Layer 9 of a small transformer language model trained on English Wikipedia (18 layers, counted from 0, width 128). Numbers have three digits each and are written without spaces.
A neuron's activation on a vector x is SiLU(gate . x + bias) times (in . x + bias), where the dot is the dot product.
The model reads these tokens: " so" "on" " released" " their" " de" "b" "ut" " E" "P" " W" "ith" " H" "op" "es" " of" " St" "art" "ing" " O" "ver" "." "." "." " on" " July" " " "1" "7" "," " " "2" "0"

The vector x that enters this layer's MLP at each token. A number n stands for (n - 500) times 0.0099.
0 " so": 607604565526472620433472564463494607429630586425531546507599362599519479620693595411553527492540526829596465395490604594503556647436478555626426502522504610578369465477516470495468470600512479470427529573406590515357503444348620636641592493490523415550507480631590424497449712559350541502557594283502612477527592488549482407429538570657615423458534449416484618427491464473423565591573
1 "on": 555626449429416421441505610606395594395589496470375440536580401552459423585603631495562432450420510907719457395540497571537567710472465511711487491547546412611498475462477481455522425485539468485483446535519487459370410410361630553635620512449488556518598566568492495459434667581557560433528625420521538422523583556576459440460515410611588391512533326482377530436471610595335477549531
2 " released": 537470553492454593506401622567374600478716563494450563469633525432511526503548425516450500406500484893580568354511523400531509573442593444567446492495491405412467356477513505578485676480507495474429517552440443516526338459328621409559639359445458511553518437582442466506478687665335459595587633552401489454534506472559469452489470525588544460389556477482388467597558400507474519499582
3 " their": 532526444592389590484352499461385457467699605432476547417621353471556492470579442581527543361561500894663473460518614444518373606433490473409478549473536520427429501504406431511482558541489536563449559448440537502373537389307501403491589434561432488576437454482477444531471582702397498442514481400553529510485592430498501491498492463624625468467549457454417555543503453459439564524585
4 " de": 311517432547383562422418498468405389356540560533394502572573514514392447323620419472452591455404374791472597321500436356434531431676515480592510477404416529634317435341574650525368444428504490432487434570460428501605540437393364634604520313509498418550444479485469277579439633772388489505584548445423521605498484525388442464429516527647436453458459468353435483418430458586256513490544
5 "b": 497599297486605586352502486445553404314467457425596505618566348521418449566792660355661519460486669662526586478503543502434497463426381539465557545569672367602564413562467603569400511612446526478439491496623618511750427383469390509471377430576547569385480458563606472399184679574399482529596620439477546575582573647437444517569548652545563467520630550464535611595431529611373579371265
6 "ut": 504667385500432623567552372730644509458353529529597635614397538369317487499579713364676444526455342666602430589498498650610636433430433609542445527531498459568640229485497353565470697420542550459510430534323591376551286341444346523622461325560498462539417629456531441447622686433316487273708601463434531467529531533447511629538441404492465406430572416626518452519531663399403665480283
7 " E": 581490630408391594569370467637476516481450656449443493596554440614672456406640587495494654509524410962562542410528522459624550510484514490526524620392458526428624437542538532494431586451570511375415448503425396531302535460524549511530514339448566508354521437540310410700467566424411408515563413473462439554419430580477431544443614470491566463548402490338540645565469485585479544320455
8 "P": 461379508525396588514512382267498601392268540425474398623459386518308497410605455552488546191443648733628564446429586446309503445478412538585477455490561468419846430560550511530393638305561494617399474483196513482535506616512616563403403371451547628515399517631469555560542636435624436456481489372555477474425523612620511708610527632570485464460532450537601479650482364615448458234600
9 " W": 560511515540434598506310509359509511484425493526471535652559469460542480554585486518492607486624468975696615446370521563485597528479440487358524424437550442462433531526532568420427676566489524518351450502360528466425445464466553334511594411532413439648411551473383587654578539496250587319521469470456521459522518509536472591444663472559537448492371528393553640536487487516447543449608
10 "ith": 581630515476296637488430531340577462440657595605591408433551474424488475636546585462499440377585567892373518398525613451460600547424533505570450496421658500523569378552539563448406877527439495606493459563421658442440366393386697508510700486577426505446391436482476572577582518421447540474427373292493392557528468552475493579487482555425523651534458483489497569559511428497380438437601
11 " H": 471494331511342428519441519433503565557562463523495602660520373457592463554608506481566501353592488949631489479399463490578509521431592483522564510394512434494534490471575455442506505541532526540522588519362503507420385454486431522551597630457419487414388476470522528641552556546430521503579398393496606619636443506550448512491722564481522460475361623395528509530480518401499378490448
12 "op": 497578417581352344534595530520389595596633560446457465565278358468499445618527549657526432463432517780295508516497654372594525404440640500464532447452563553522359351511531483478477579433410524539475176374493388454624469640486574575584666689582428530478386602425437531569326448365448577321516646374701604540629451536304480574492553579522446342508355378554538794549513361520458319618522
13 "es": 560603458470471629420604568524599572465544429501433449528639444525354485482573564452595409599523552932419436415404424542438501497500449497636402497524553497525481415527420520441394511591413501432546452353274365636453561493435570542621598486561487502517487435373393598517458464469625556714440536452514621529469276575580484674532420632466522552419473382403478637438558562355468391384593
14 " of": 348374522536411594482570516446396425627593610563403613503538492403556413591499584467495594369363484876532507525519506573398437422425420530393488460465451422619515456448577494511411430498496492601482398625297412567452450537329436604401630496531592513460515533464426537576622520540387433594538559476573584706452415452568465454623516653535478544475452494476499488653485381516461449424452
15 " St": 442570415446543605482280383555473501476561480506441480617471473552517504471583505480465452506496474879563614475360629542499594502565449530371556465406516524515440280557390428480528692409556509674374463570390478587619524484460456448469422531356511374480549439498518457439529595529414622401712639341478503505574399467532407641545674663493489614569402460397502535603490598522605477572418
16 "art": 580675419487373469488485399715622728559590587503553661544363453560427514525715462466427392377494460709422528622489445467437541438439508640552486497424440679497584389582536430426446585513456508557437632566425633528638353323480499642546525371533500606757509461443445550635556716361571554405512451256458359282493405378447438655670478428548370506489522461529528619511561738406710430523324
17 "ing": 577459567531453526523400497511392605491594474478422607484542461438452493659561604434582536450429491886414573451468506430343499423469482502437431486425552517568463424536598524372450528437409495537570456547452467615404442276342613479469441571598453486555504527561382515491559503384352496507595499416477560440437421379630528473496416562490440560400520651593510440417586644561566498393443
18 " O": 660556619442446482515365380598515558450406563365421669675435316653734521525587563427510441552376421917519582493575498509624429537418416468458516482534444396435460346595527518469456607544567481519395378470467592511425438434496450544485477385495479477441623573524508478419382544290375418478630366403545464527468441506515461572409641736460562473553541564325467634602491551547510444388430
19 "ver": 504524235522487662583432511426691517430542559499557520638425476419402527577602652622563314380518350799419585333598403617194644590509465561430471461481478409467480405482510447423482534548509529320496545521205696461769357487457567554382667443418381628457594617583250407543405584405460480312442552427443654456435654450526539544479496568398543640523420551564481447621517476545341357481523
20 ".": 514480511503365526497353533603491557386525526524454565511476573538531511586626667426576489487576408868618421462646544482449402417466439592614468473550485353556576607476485471566530577495518424588584518554466510568414568532357675499438587384525440512499418507534405590601479568497430535568506634479483443457566617483395509573413503617591463491480290488373655514646494391393724597544603
21 ".": 547526611493396603412439578482493582424527637563535491560516517621464516517589665410503319512668529798725355402669539459539380405551399551600481476564435375536541561449450499572587578426446440484685522596546547582404608636363583516503607329468439463533433502509481527557498540505337517706534714532491431475619533513441525508506538683582521484451408540446629573624479372337563548568523
22 ".": 555567599494436604385474578437497585430554681544544501597531511629407514490577661414468297516678542790740316413658558488528386421531375500555476493566443406494523534424441467552586571403441440462726541598547559554404609639375554491474633330471446436557435481494480506547511583502317518714547681527522442461635526526449534488505546680598550472477453570484609572594480361319493513582506
23 " on": 566434497544504637550443513435487560333637739589595569540626562433558493472475601547445330414581505772366500388539495578524512492389480565447474400599480365489346356373407429569474587532502480375642428608489430478601543527329451379467636552455418382432541528496465549575469588510205405550575556498387554536610496522521458404551496570575575447628568589533525443641526304465414571439366
24 " July": 389539309553435604470383571548390579482537660382625562364568473536486375626552489566430469448573419612418392319503515313554614658296461543557448305429454426565576407454374602529442502439543491273648642540249698517559329600363480740683641506482498489521496621413496576350402617558534528518513563471500452354532652522696515565488532441442429355484423446388609492622558565445360461450513
25 " ": 525419376501390526429534573743505671416643555466393500503527627526508415588603574384447503529582529528510487460437461440654506555434419559561549422413441509481352423477348502516435514293532514471513534436300513483418530404347550541483495429556419465436419638498406526627500472563476458531449503418486497529574663482541587529513746569576461541538430625524496452525535451452481506472549
26 "1": 526459417536427494443424608596446694441527567491519505504525521586590434578570524422527505535527542473530506484461525482529418601377323585612512442399491485540377401515259534530505461479525489390502562430350450491456501444328470461559521450644458580466369589516455570525466531559544470452538570378409571571478484513570645493580661514525509568502453504459430526579642484517442481496593
27 "7": 448317429518520417452396710399526741450523541412502428482424546578508510546555632417483494470564567468581485500489476507497443422470456567431518421493544515544406330568358568493604377598547480473488481432245481536407499473366478514540647447500428581483357394567476589441563613556427501329564579409432558645383518503621653445462574522592456518501457437468459509534690517528421469485560
28 ",": 553535533508464518538316520374537675561608527512520561484472474590507445527546596472473513378574416568495419364456583509657455606325317503497518353399508346584473384472559358555549635502507481276534675458337461437498454550307575671631723473614618568390436490462460610361451570447452489446506615574524437466458662468528565559323542481527412506549446341487533520455568406476549472443454
29 " ": 518366497434428610477446518549615700472653707519375468519488591535457499561611613438470481518502423536484512516471463458625403549435445476495524479483482492518365352471363400541452546258479502497423513449308471462491538462354556522493516480489483383479530472490455567590510497715515432484451646489596453458541627467570582563453758588617443492508427552529476467424526396507421380472578
30 "2": 466423577469464638505384589507507553498563665555546583502512482555633469514586451489501511530466493461561549515513448504446444649356367539647494482435517491538451355394287437528485581425529468402514575480433415491496496530351483564484420493586593526503434521560565601665391571607422502464488624453434553553438464492556658570563678506537503608558464508482422528496636394424446434471568
31 "0": 564571504506517441505453562434636559446633657547386540569435472523487486491639539506447453444673465443413524593462465628518442669393468558573478396462502596519408348444268412573494552391524479534530460414525388622449511520373445654528587376519481558455469561586571606593516627517379400369528538453492652467425581478695630500403660627557363485574537471540564531454622402507430478455616

Each question shows the input weights of one neuron of the MLP. A number n stands for (n - 500) times 0.0012.

n212 gate (bias -0.156): 572636520798457422575658590541402424416652476388399524543451517447334323543482480643539248621530510442691497621667570614742534587497640454566410533423540370619586663410338598506467411471424318487589329390504552689569724428524758652442558594493507403487548547375493686461305490613267585376584493500349589436665394586468591392483252397459551523477472476516543762514597527500395666550521
n212 in (bias 0.021): 610688503353452451584411558708513573413563347595597543548582559628462484641377487454337453389474793583597351536391455656480440506613408513370809570500462632557471384497652455452458536644586641487427342334568599468632374551492360396484575526416538671461610551713699535627487370447367464487600562506599459457586663463606313503317596589343680342429423441447506551429385519599644654574388
Its three highest activations, in order, are on tokens 1 "on", 12 "op", 0 " so"

n205 gate (bias -0.098): 400570690500468557534431394341461507567369489577346299493587204559567683599403393435610563445671633406477663565673514442496358388478637605517291663373483363455385940465576571507398565538476478493602532665649685556467620411533339464350400585482303423624431377378750452658376497583400493253479382545351636633465384463619646603468459616514470597313372547428670400356536571503368583391633
n205 in (bias -0.003): 675542459479519466485722649522597635398385403488369491329491462451552452451664476443596445468400484451410529357433380386462666408442506185588340570426570494564634480577519472477315649506420456671446398509507614466449200390490506519557384612389654442584407540631603570362460589291663509658254613506589625595534598339587429506629352576556386555512439585407457364452542572549497557380386
It fires most on token 17 "ing"

n94 gate (bias -0.067): 472516567497390589586494522396561409395595628609461548628466519412421565759465407600439540465519468475547688643670553482545575585471548631453389612550491341475472597466477567611616597509322500652451784328683419660468494456423587554479314807709632398573630607360372568342586488497334218478475551537564562497447478551491511554793378448670545571485392635518407404332575535497474518462623
n94 in (bias -0.019): 497704509627355551431626438463596400563454615568503470465620318437524369369497626518370584500524418383536454555455654641500678550488430324436415520512424485544570535338564524563322348362391620431686369538434567627336417600460624431385506366307476478455239574453635387592467554336392416648437428348560509572409329539540508578565468466575579547320365530598453603506530332550485619373430
It fires most on token 14 " of"

n110 gate (bias -0.116): 536553704606395582559567412424287651439574548654475690557473479487608487679314493386480678488418497527602336559689520707317416389398556540437547453571594708537661570715507589679605424566466445558406463520650462591576615465519493589428472429486432489503643446714599444468555660604548564375626473423464892676205520436772464500514357479380526587500689586609553493387497384745472526658559
n110 in (bias 0.024): 386417570568406411400671497669555633374473639340509425686416640545574330503521525387564521517322433641596330544626633685584647582597555615340513576565593477511469523376459687418523278456427546597608526438437535483483546529428523471434503620483568453446424525545581506606408626628506404489557639489420483604345503492428470354335479614546635357489603433395332518393556569655464464480544
Its three highest activations, in order, are on tokens 0 " so", 14 " of", 27 "7"

n242 gate (bias -0.143): 512532605476494667379408456273617713428503525543542418463305576356565567456415329446539477487450255402529519564606584557395606382503471540586471656435466733549522553243417556644472529645623414469679553534300676506538587593475540629521437497590562471347436537509484546371581473430393532512553604424518746557463519521789453350466351423585409729362503671506503399383479328623383494438554
n242 in (bias -0.060): 380533494541314574412377550360494514322292642667515556385429565433659301436460363527579509591568643454598563464437694381568506627627497540463557549634457425451520492480659403263596425497439586482563418535632461592494506538617434556680559491477462394632551558431421634618509472300609484523342506397405367553589410470644477439610524473485459491573608598480374332600522477540397227569542
On which token does it fire most, and how strongly? 5 "b", at about 0.55

n165 gate (bias -0.097): 523570629329523453370484554486226689480528530500690476315641452469493559550537267333471406745493538448594401700516533604497524656389534652585565444467517483441434711420514399423500565497646536550703336527560545596503453453511315598500564493510533510433483580497507297528524490671639340360456575605687507709708404582707450655706517514585478405474431368435497538371387550345235282689681
n165 in (bias 0.092): 593361353459448574661452606483583470530545420524359400581465567614533473568530511556580705540544483526357573376441405439472562503314430406462545470328462411522653576573480505500508455460468607525534642549431324489536549413478656162342666426688446463568514476492415428520541484536547505375514586503560600550449416588413543495600610674373508653445548530691492563386528387476611476519681
It fires most on token 26 "1"

n160 gate (bias -0.120): 326455636565444591515497425494380528428384374445238519426610433376466668556560448678336461465494621366596455423488661524557519528445701712451399531531426318558482497410340390644463481473398447619350559438740708660510587319495408601434506406606559413356468441604450372669553590439365339292691503402452509539568426435434503607637438542478470524614423310351598650669492456420516567618599
n160 in (bias 0.066): 541485392495542364410239531288576550357509534506381639621475471495403391486413547323410509551650480570568589494474494354614365464402454459558575660464442569384472520653543534267581531381461575478411383514473414400303419461504522686478412531598581491391460525417644478318520454543395432539500520623382588433362561516641355534517532359483442615573448474429393512465464342511436396325369
Its three highest activations, in order, are on tokens 31 "0", 15 " St", 3 " their"

n44 gate (bias -0.158): 509424577629352708439503358487462538709559660556592522525398413682428608550529351432534583555640552465702399425604500567458458302533613665556310472560422607463475509525455462538481581371509540551584351635393744472565405464597466337332240525437541339510435503531318432487643573591433257547634522578546265500691491545518564570821440467519464559613546445438662424536430634563467417494368
n44 in (bias -0.100): 544579372512631415508495524586473591487489386446508452554503591502537528563471601524755305464614588449505489397649578447532459466448567394528604469379555540632554507563659352617341616546544366516443547549323505521323558596556575431510535358482552631387497398622389446561484409468487488584484625544568373500518617610591528474440470703410445508401486508398668429544504476492776480586414
Its three highest activations, in order, are on tokens 21 ".", 22 ".", 8 "P"

n251 gate (bias -0.057): 464448565519406442422351624497142613490503517643503500573711380416694572339294434435402380575385449482639455247411560526507604423448500583517404477248570448490258588390383378441584490565347518578497631557599673583428419620428560466347435463480319343483316437490442418343672574476493462419574323437335623610470346672591476287527431479589564305361486558444189532367494524620381605396531
n251 in (bias -0.056): 522572681435426477422466572573445608598627506656571538514652310327540466391602449497480446515572556471645494470376563489439636375387541469621529461371506544554441484614482549487640647514440536448700440548709497636344391462538418673553343379532483583428246389514451576427609619438416438549656515326503398583622375639525503537677521468413671508293562599500480449548578500435386310523523
It fires most on token 2 " released"

n58 gate (bias -0.098): 449557526478506451352411419530365449334564602478342484519538613461500503445538500394453422458503460457631593540512581280503477426651517580593416679458612400586625576532323359608574380522375419838453578545558400603620734379416522490422349731591600257451624352599457516725507662460385634477520628513344548563279610408632557533490374520543534350466477573570283317581561493619571750619659
n58 in (bias 0.056): 543576589453520512398506684722512538521446254497685649304635297343651509339535532393477463439456360518569344479478418619521551453573563543339516296564413569327318437692548450413474554443480592374581582599512617352461526338500381376565429544485471424617455515460402634428624508548589533407494370422455526407488532533387305606468517575580431451365479607491523362430500459320488406395458
It fires most on token 17 "ing"

n35 gate (bias -0.186): 397562517705575487704416326396537533441473527468616537545632336421507513333431313697334552554656718364515463432596333513283571438558315588545418532677328557581357527383352450564507611538663491546655388432400487598604595380684250411475420362421438541464426575568470394378484418295377555500576463513415471617487451463557613493503532551543531445487961470564681414514542361539510558458621
n35 in (bias 0.003): 509568440538408603380461469506585708475615566573458538607552557477657291466635379547407503337503645553338589506214675464475592451455601503488457451509414624418531483448525382549408475389540517466386534653617484647680454465405580556521644537491605558407675457427531470727453562389584349716637378621539659610601432538572533662559446449638348479613369836633430510371413600445471627543484
Its three highest activations, in order, are on tokens 23 " on", 31 "0", 8 "P"

n152 gate (bias -0.160): 358647507595528538295531500532528466344771489510439693507676454478603510500368344560698562503441511402630340489467503473602393528493465452643644378569541493609503447377404389446576288718418753268457462394405564562408614539642688601570339587562459453469529682289699520426451673801497435600576496554447674636329500477657363344349269383588523683610411654450507457486362465575500419606419
n152 in (bias 0.024): 373359523544509614522605633373500471598613640705386359509472494487414517584500528518472497540529423584354515545470652349579467549395612406369575381408563456443497544454524622476313571458486544483530454566479571474547543505400497736450365590373460605569708443352410554644413358527450370480477646551469614728606615681550465384287462464561492491386312500514582624386436532597383531638721
Its three highest activations, in order, are on tokens 4 " de", 24 " July", 0 " so"

n220 gate (bias -0.109): 519527609678604651557551536610576658454815424442587457487529424398703589481447318497535473483634540439600360547622393450338440368564709375254443538506388490778506691645477569440432566541371483539490497510517587545576753354474426713466520311367410588370741397542615303486536575646480427549693743449534599559362500491425494503529345356484565586497534589491497388307494454529578560603520
n220 in (bias 0.049): 693497423411600439562485512606445491567560543407516441428512618469597536691483563345423430424629295543594615631632409571509353461572497410279551530494431696368386440521438656573403475344470427454544448500506325377254552548445629537453540509543588245549478403545543372487390532637307537627445525613462512503452425561327545537397605559663468598579685469521593824487510521710497544594277
On which token does it fire most, and how strongly? 3 " their", at about 1.3

n7 gate (bias -0.147): 638597580734569619582532380361421452464516775432597430488344626405437365509533494601474434575549380425500429460381416442414735326388368500547394559587512537586515402437503509567389586550628626663515455446567469446552741447545524412494524648497512641582376476295409621695591445405479520518409503432468295633661434554634569533641505525527611473564540653556503358701546452518522474775537
n7 in (bias 0.058): 519555520666425553497587539656489497358692382423368289552508625621547552395374598274573439541525681522453528451505442460534434478365486462320462336351558409634615528505312508421550426613574393456423472478436489689474586448500442550524570439425464471375666522445452584633517660611682487414533424478487612676390585524476607464547509474503545593465383461352533570422465520591598619591684
On which token does it fire most, and how strongly? 10 "ith", at about 0.2

n254 gate (bias -0.105): 689552510532290537561317593517331404453534493474586663655480391265629627567357598456536441609453606456541384655424546581537627480320531470352494415530493736454286639507538288586540497720338566554699563665683654401206320525513490567490601517610404233450552556431540653415446529579487328453581324471532579805487467598390465396540472555493551546481448466451336622416647487563462402642575
n254 in (bias -0.008): 327473444463535572369427497437758542600713585573373471475652378658484695722350668487660554475376437429400609570540548666480314340550589452348500475477443583414554465526583604625571398728446431526589584567517474653573664542475439734385513419394516537413593430370497355538406640533298479642558552513550742509347417567522625477413582779533509709630520493403573574429426279503480456414510
Its two highest activations, in order, are on tokens 0 " so", 18 " O"

n151 gate (bias -0.164): 597573412548443510339603526464461342503806565437450542531625487547433565500445603503506447632680591290706402497620380472526425522559445506613465701516522559412613630465451455756443562478427497350477541614601415617412885515560494587429464724385490487615500320343532758585545469660284659465481648525420714457547491506583528481478492480490651491491437581584578447440554356352563537405562
n151 in (bias 0.002): 461623568359567531359554594466445569424487515584406546491441667388503544367525622432506221555491519486528481544428494574602475575547593240586559458657554634413497407326382479581557578412422625378537376437679674401609448534641371500635546503542741434567550503330552521587442404637433423548521426482675644409548648635397255488491352681626497613558569540476366608522353411527472364407457
Its two highest activations, in order, are on tokens 22 ".", 21 "."

n24 gate (bias -0.087): 563472552465382568569570510462343303483654565567647555437490362603651533631534490507415603587507417468674354688631349457448344513549666593517544507375680683497480622423736660441705393402520606429653547570707458520500608475607453633461524287503372349534204319453507596309364474597589487426385568536529573520470654574751307256291386608291529663370455469543347521489500527533447503487717
n24 in (bias -0.018): 421698514421453483347424282641456556406507388573642490401808339649337670343466776405315528509510432526453356645421397445340417510600493576553358349483351394388279567643362493355457479714586374372438520573482514351435640444344321601342388540544540288597579533500497516475628487387429641727540395428432526465460344614584468537593343479371513549564483459520665608413494510599444379414356
On which token does it fire most, and how strongly? 12 "op", at about 0.8

n153 gate (bias -0.101): 586388576593283441405561507577414532405359239359675457555618244518649551435453522464538463542546546452518520406475426579573624549423593593580485654516494330519497782416420543473642557427652477601587454455545457442513633470538519329236391536803400645444285629384293519424572506473510705406513424465625603641416435697443509513656449376612552704387561546693478592402525484494585646474669
n153 in (bias 0.014): 643416643424524379601523434497582609722571564347667576417544375428592512440514573613645434606557378502550240442390423465348611461432466462697439512464530408594565659476273446464497641512672455419564455456503617467396402486500382331604488542605345534533528298562512553544542489702539581572536618351557403419485438630454639503568539408264684462434673433544418503456586587515525418266473
It fires most on token 26 "1"

n73 gate (bias -0.133): 464542472573479525709503300494587439506672528503554356409591513523601660506441594629428710551481494389569342481503393530506437644478459427442472349515448415621421636567592308560414683610372574448383522521532377466478543416519546522232591318438414666559383390430469398218596562538500506697382606606621494518467567544482481537423475529300448560476774550395639597188396457463381374604513
n73 in (bias -0.092): 550570610549527544466436340275434454419385599444548360575439633422352495573515564431497384521522376470429531330513333324489522430520456361556620255484404411497396517479506454550355400644382515343558459567503539454486459515489468549469615421549562371405302287513634471353451461614410403516565489495469519466492497536408510568344509500593482434482536461431641650243523336454401606527425
It fires most on token 28 ","

n211 gate (bias -0.098): 469615619553416594554529480410633584386401577609576432609577437462457597526423454491463607573391607402456401368544459291337704396485554584388414491369615491457388613439521559603294467415387377447443453350398506477646768233544413497492447380491477427591404471526459346587459326485485358453412509629629488598488448500401469521361526713500354428435521393588663518503428494627460429428613
n211 in (bias -0.012): 508474345455632556473486572449514404517534438489549559407489438372478476552505400489387500517464483556383494409495335374340557514563404361549546394608590432571585530484770620347536613406497661500605652495436350401763586456552489514532458508569464560506534508587628568594542609658573739580461545568359568726462582605545575547431413602338668543452580466497554335535509508432486670549466
On which token does it fire most, and how strongly? 4 " de", at about 4.8

n124 gate (bias -0.145): 520364507331333476627559611356605367614451558616430428371651390391420428587460500524712570651530483426491445552680356493449320503358356560556568540483430273447583673457521446537567538373477539688417540597507448321627393378548381500370299446624530584352389670523493461511399361606432428306571405503661726859437583401516639422443641566503424717500500674477530489616509493397385408577808
n124 in (bias 0.085): 752532509523352491423345494488482548579556697512553731698417621660482479364517607481438475419503485526369650566365627350367578261667441647581553452348383628473623511437531555508409540485241462485637433425638472512506518489459554402532605381497421484460491536266583340603610512401577315630421617360389437389536440457450532656576555562540520279597566404586625475443536537395481494373413
On which token does it fire most, and how strongly? 31 "0", at about 1

n169 gate (bias -0.129): 526379443435444662549500556451350538488745539708355446521500542736589430370568593436396631564626494398553366531576444552412442562512713585681404561577491643588468559456387494412426451512621585497454429488381646541540619644507609491454566637527385596539515550368503465468497631381434386556613587631511676417283447427644544539686365295602458532443282506465351568432490464694426497527476
n169 in (bias 0.005): 503274563505497457478442407662452533568549412453774597636597445583503467601490605514588600483489494524463564677458452568314532564622520467461570392657511598431422482366639574542410445546539558497604368366363549681503570458462425429584514435492424497359593469572676206569466562526565365590681523627549386676528536489554614477430526532626401519611430414448649641629510432670394497587466
It fires most on token 27 "7"

n48 gate (bias -0.131): 580545570325451510500429457487303464408629377422415507237674534448441548457185519517410390449580503410704314514590480510674368510544487477416549510441672665370299396497419420801752426545549488487470586536569557337359457645536513490551407586579543531573446245468400561574477364702380537434656523419500565475601412397459422249598416591427600639452595460526396682442500324607572442683423
n48 in (bias 0.008): 511489292649569628428476685449553568450477506470520590372522630543442481525570438522444494619469387543337667554529467503441486484540635486543436470448432497516478495478449478490297466463607628320392483391157605653596497510546500564593506483602621509392600410364391710573628463534455637566497701532466541487500475510540364633527445594534398473604312578409362442537458619628629513618511
Its two highest activations, in order, are on tokens 2 " released", 27 "7"

n183 gate (bias -0.106): 482410610476317368542543587573522371621561481555651453546442418483395734528661421541521357387578586398529382589465586554528580515352592512619506442534647351476371646599360484408528589536660533491519444469533535518411478445529414244350588453444414558572580364619569361477740628722456526398709399311551310664414639582449538534577439519443538662363564598455653484652513578322364485589722
n183 in (bias 0.014): 430410462519506468522500647391576358537334497440554512545452506500580638420605458389623461493430450509573456663576477570529364629408374494497672557586460456426582521551512326439723524503332526540391667434642521363656414500511347587539587710345517640474550529353735570405526583541581535440341427413541565428418511516631462558428645293477582336611271611385339512551537601446482464606547
It fires most on token 11 " H"

n30 gate (bias -0.079): 428443395595543358518443601416599579476670531536446351500473581345427446567478299544586506582528400426546469538486333533578591491484385452401514542451575591699289583433299565562488438654678358635541415449529447533541631337526581515391401543634488532292553394404534470451512477628509549506543605623808358506678603514571519420618623469525462779550506618568656254462363503358548461655500
n30 in (bias 0.054): 503329478497497509494721573634632557534453571413402509482485497483428307488772413605574497518549550588443456337408418426627584273440429410539506303649578422599473492473506420166588509518422568351572342337346453473373582452495551509494608390485449424332494446590647455461650702416626497451488497631500419538398594512568521421521515538512543476556629694479351567576696687344532527618587
Its three highest activations, in order, are on tokens 25 " ", 29 " ", 27 "7"

n69 gate (bias -0.023): 606456294603473271687447530463445697476594457396422319378470667506476320446635387500614573497698371536622314491583380582632360533347512375473545349388557522455482478641537482564470500304464481633478585686538627347355391390531640445561577539530491528294394632494515468503470445494711656506631540340619524581593515529436572473374585596341592601477612405500574509629495464557506591470620
n69 in (bias -0.068): 647480455552391436606478541551428489412514533514438500397457701556503527590460511545535511396635514530433525477640473752478165568418531408522427508467557576459449604497590624566574402391489434505402618652572390489416412423450541412439475634716317577338593701446400468585439555500633657456580636438692551716468514497513500470481459492486513543421466595585551320594528437538466551437545
Its three highest activations, in order, are on tokens 25 " ", 26 "1", 20 "."

n150 gate (bias -0.170): 559593779355450691290497464526464500418629583549445637356472446523426514475315455453510530614658482221627398471523440500529606528570351549531582545454423540325570494320281439812518613548567624571661546532613588542522539517811454557428482475504624400507419260623590538663722664442374507557700540517599511541482542537620284704475312624432645503596180587493476530437370300451515382592547
n150 in (bias -0.127): 643741580389582503315647482626503517506494536393327521590382545611430420380577606363429387573713506440434437497547483642578581584655263483569657549512619557535581389207413361476404596540338563488608538593441503578428550538629442600551530544427719503562618410564630506403394407527349448664612506425607471469471605542421443562398490593610594543542443559534385601396488453532326534439428
It fires most on token 22 "."

n114 gate (bias -0.088): 464405455657503296372586321600582370615678486364636548646520369463587566413500523706559507613480479466734241611462493487569507627650483507626500546551390628487480509463420408375433603395427642740407625580461476614207736465540477459539315588453574745544392262387374665475541464686558547480639394424549493549703567529337515303292447275548637364555333558579596341539514490497588457631476
n114 in (bias 0.021): 589487522377478554647435500494446547589507446375549571509661584404437664626483429519472375446627635505470646558473352286368403578386339540612611453292612445494516546484694640284544671408325415494370468497723519534371491488567244452405519323547484624278276428276462512574303315481551408358433535460624537631388538542448392405475544481510506612242497420356528596553428421572467485450545
Its three highest activations, in order, are on tokens 3 " their", 11 " H", 6 "ut"

n120 gate (bias -0.134): 606567580569451597475434410664467561711476544555464533425646500351561546509436262432327592487582583557626434524704523324595572561403610477506492368532569327514460621480581421546465524367514414526395337387482416512715649503512399485562473500480506476532461659373565591556301402452473514503503426552573411626572384589531418535387454464305345497579470414409555415503307623292360287572518
n120 in (bias -0.115): 463643514426511527479503592563538548546469636444436497460394464485521553680311474495565511516609409470492503445510425516629564446447528468569373500527598608511473588356494457353409467597532505522649484580500541567657508339536404562669448433454505486378517476450307574460446474442383669460221546550482529505612337694578353600556502522669564529578597541610707523455511543481360342701401
Its three highest activations, in order, are on tokens 12 "op", 24 " July", 8 "P"

n227 gate (bias -0.156): 476490519553463598352543575382513648544571573571552532389543602682395524643494460656215307562563322424570353352582481512398481472529391386552411543469432641402555384420436264451385564322515678425420459497474497451672475582613380469509276459562488539663523485617610518829513626535270441481616538469491386497651540447624390528326359555355654466479481446579466676533450509417552652655484
n227 in (bias -0.030): 685427648511709491599417448464450434617674571503542488669583479621387523399442500367669412585773515416443473539508407525692485497551619629486468549442480497457400476341387512704538449424615409628545401566463422517441468563592540523517420413491494452713314618635568545565494341473479375456547621389335592458667338497570536482491685434506365394542395491446591615703495447480391466540435
On which token does it fire most, and how strongly? 22 ".", at about 6.2

n105 gate (bias -0.073): 649484543577578482512462527515485521524466294429677439509380497580455482512546550460512534526606543498483598574596363459546552482636690447580417491491435528535331711580568530453467705715553583734445389515522485734344452245517461600384679587464467540296451461618509564596497514442573463587449512312451195653447622611529516500473428540430537556428556667398447544556525521704672357557674
n105 in (bias -0.008): 497658445653548639642456419286388402677629418459500439641453415680476544613388441536317488307617460505542684491570224263348472506559454462444442312551509451550612554506506524478542433523701465458623458580594350482448551606474556674284406539566357407551491361521470666513488540558482576485578654509486515529462524591480621476610426423464364600520531561625532447391647506571646456461689
It fires most on token 17 "ing"

n72 gate (bias -0.123): 526434551577342354657629497372411273392437527424608486430454366522460395634451414627621257607575569453509503600747403539592483550493600543563553315466606641417454670427521605659500755552367416368431739407528345543462624506548370547204599618537446510473490537288378461568253510658503513342470541477691710429457487704415524615554497514384589642403563398687517546563534402563717490654689
n72 in (bias 0.076): 573516670562396367500714467411560595470448427559451470409418381530450415560582673491515612582479448460475258340565470558409518453519509370503359438554512451532400430462534458525426482624432588404724509547566528444695524648481733735809521563584646485689525595506431462402485500402373500515641567482489538348494456330587647473441527451630607430489704382483526366279680458556559497568473
It fires most on token 12 "op"

n43 gate (bias -0.110): 509302497628515652655684555368625665411456622694538422637603572617696470672371394497479629585404651433474494525439586509578402509382365415379568567448549491430588603552712438491442443750594538593478445436490453546399626575655552395408438562515619640586548402624432341595339420544540503429259375621497473447512491538518497587426556557444319566598564606548488442323388454664481383280547
n43 in (bias -0.026): 393367561528530547495567342489492424486492622629311375626313414500416356579691554497545417552599589453480447542531486495716607554475514570452462816421654450685532515668506459510543428495535502500506331576624422527330620462496516563450448533484503706473388476460506575483489400427340428552508486404398605500478611637497476470367442581655508511448444497452661551514479467330582455608375
It fires most on token 7 " E"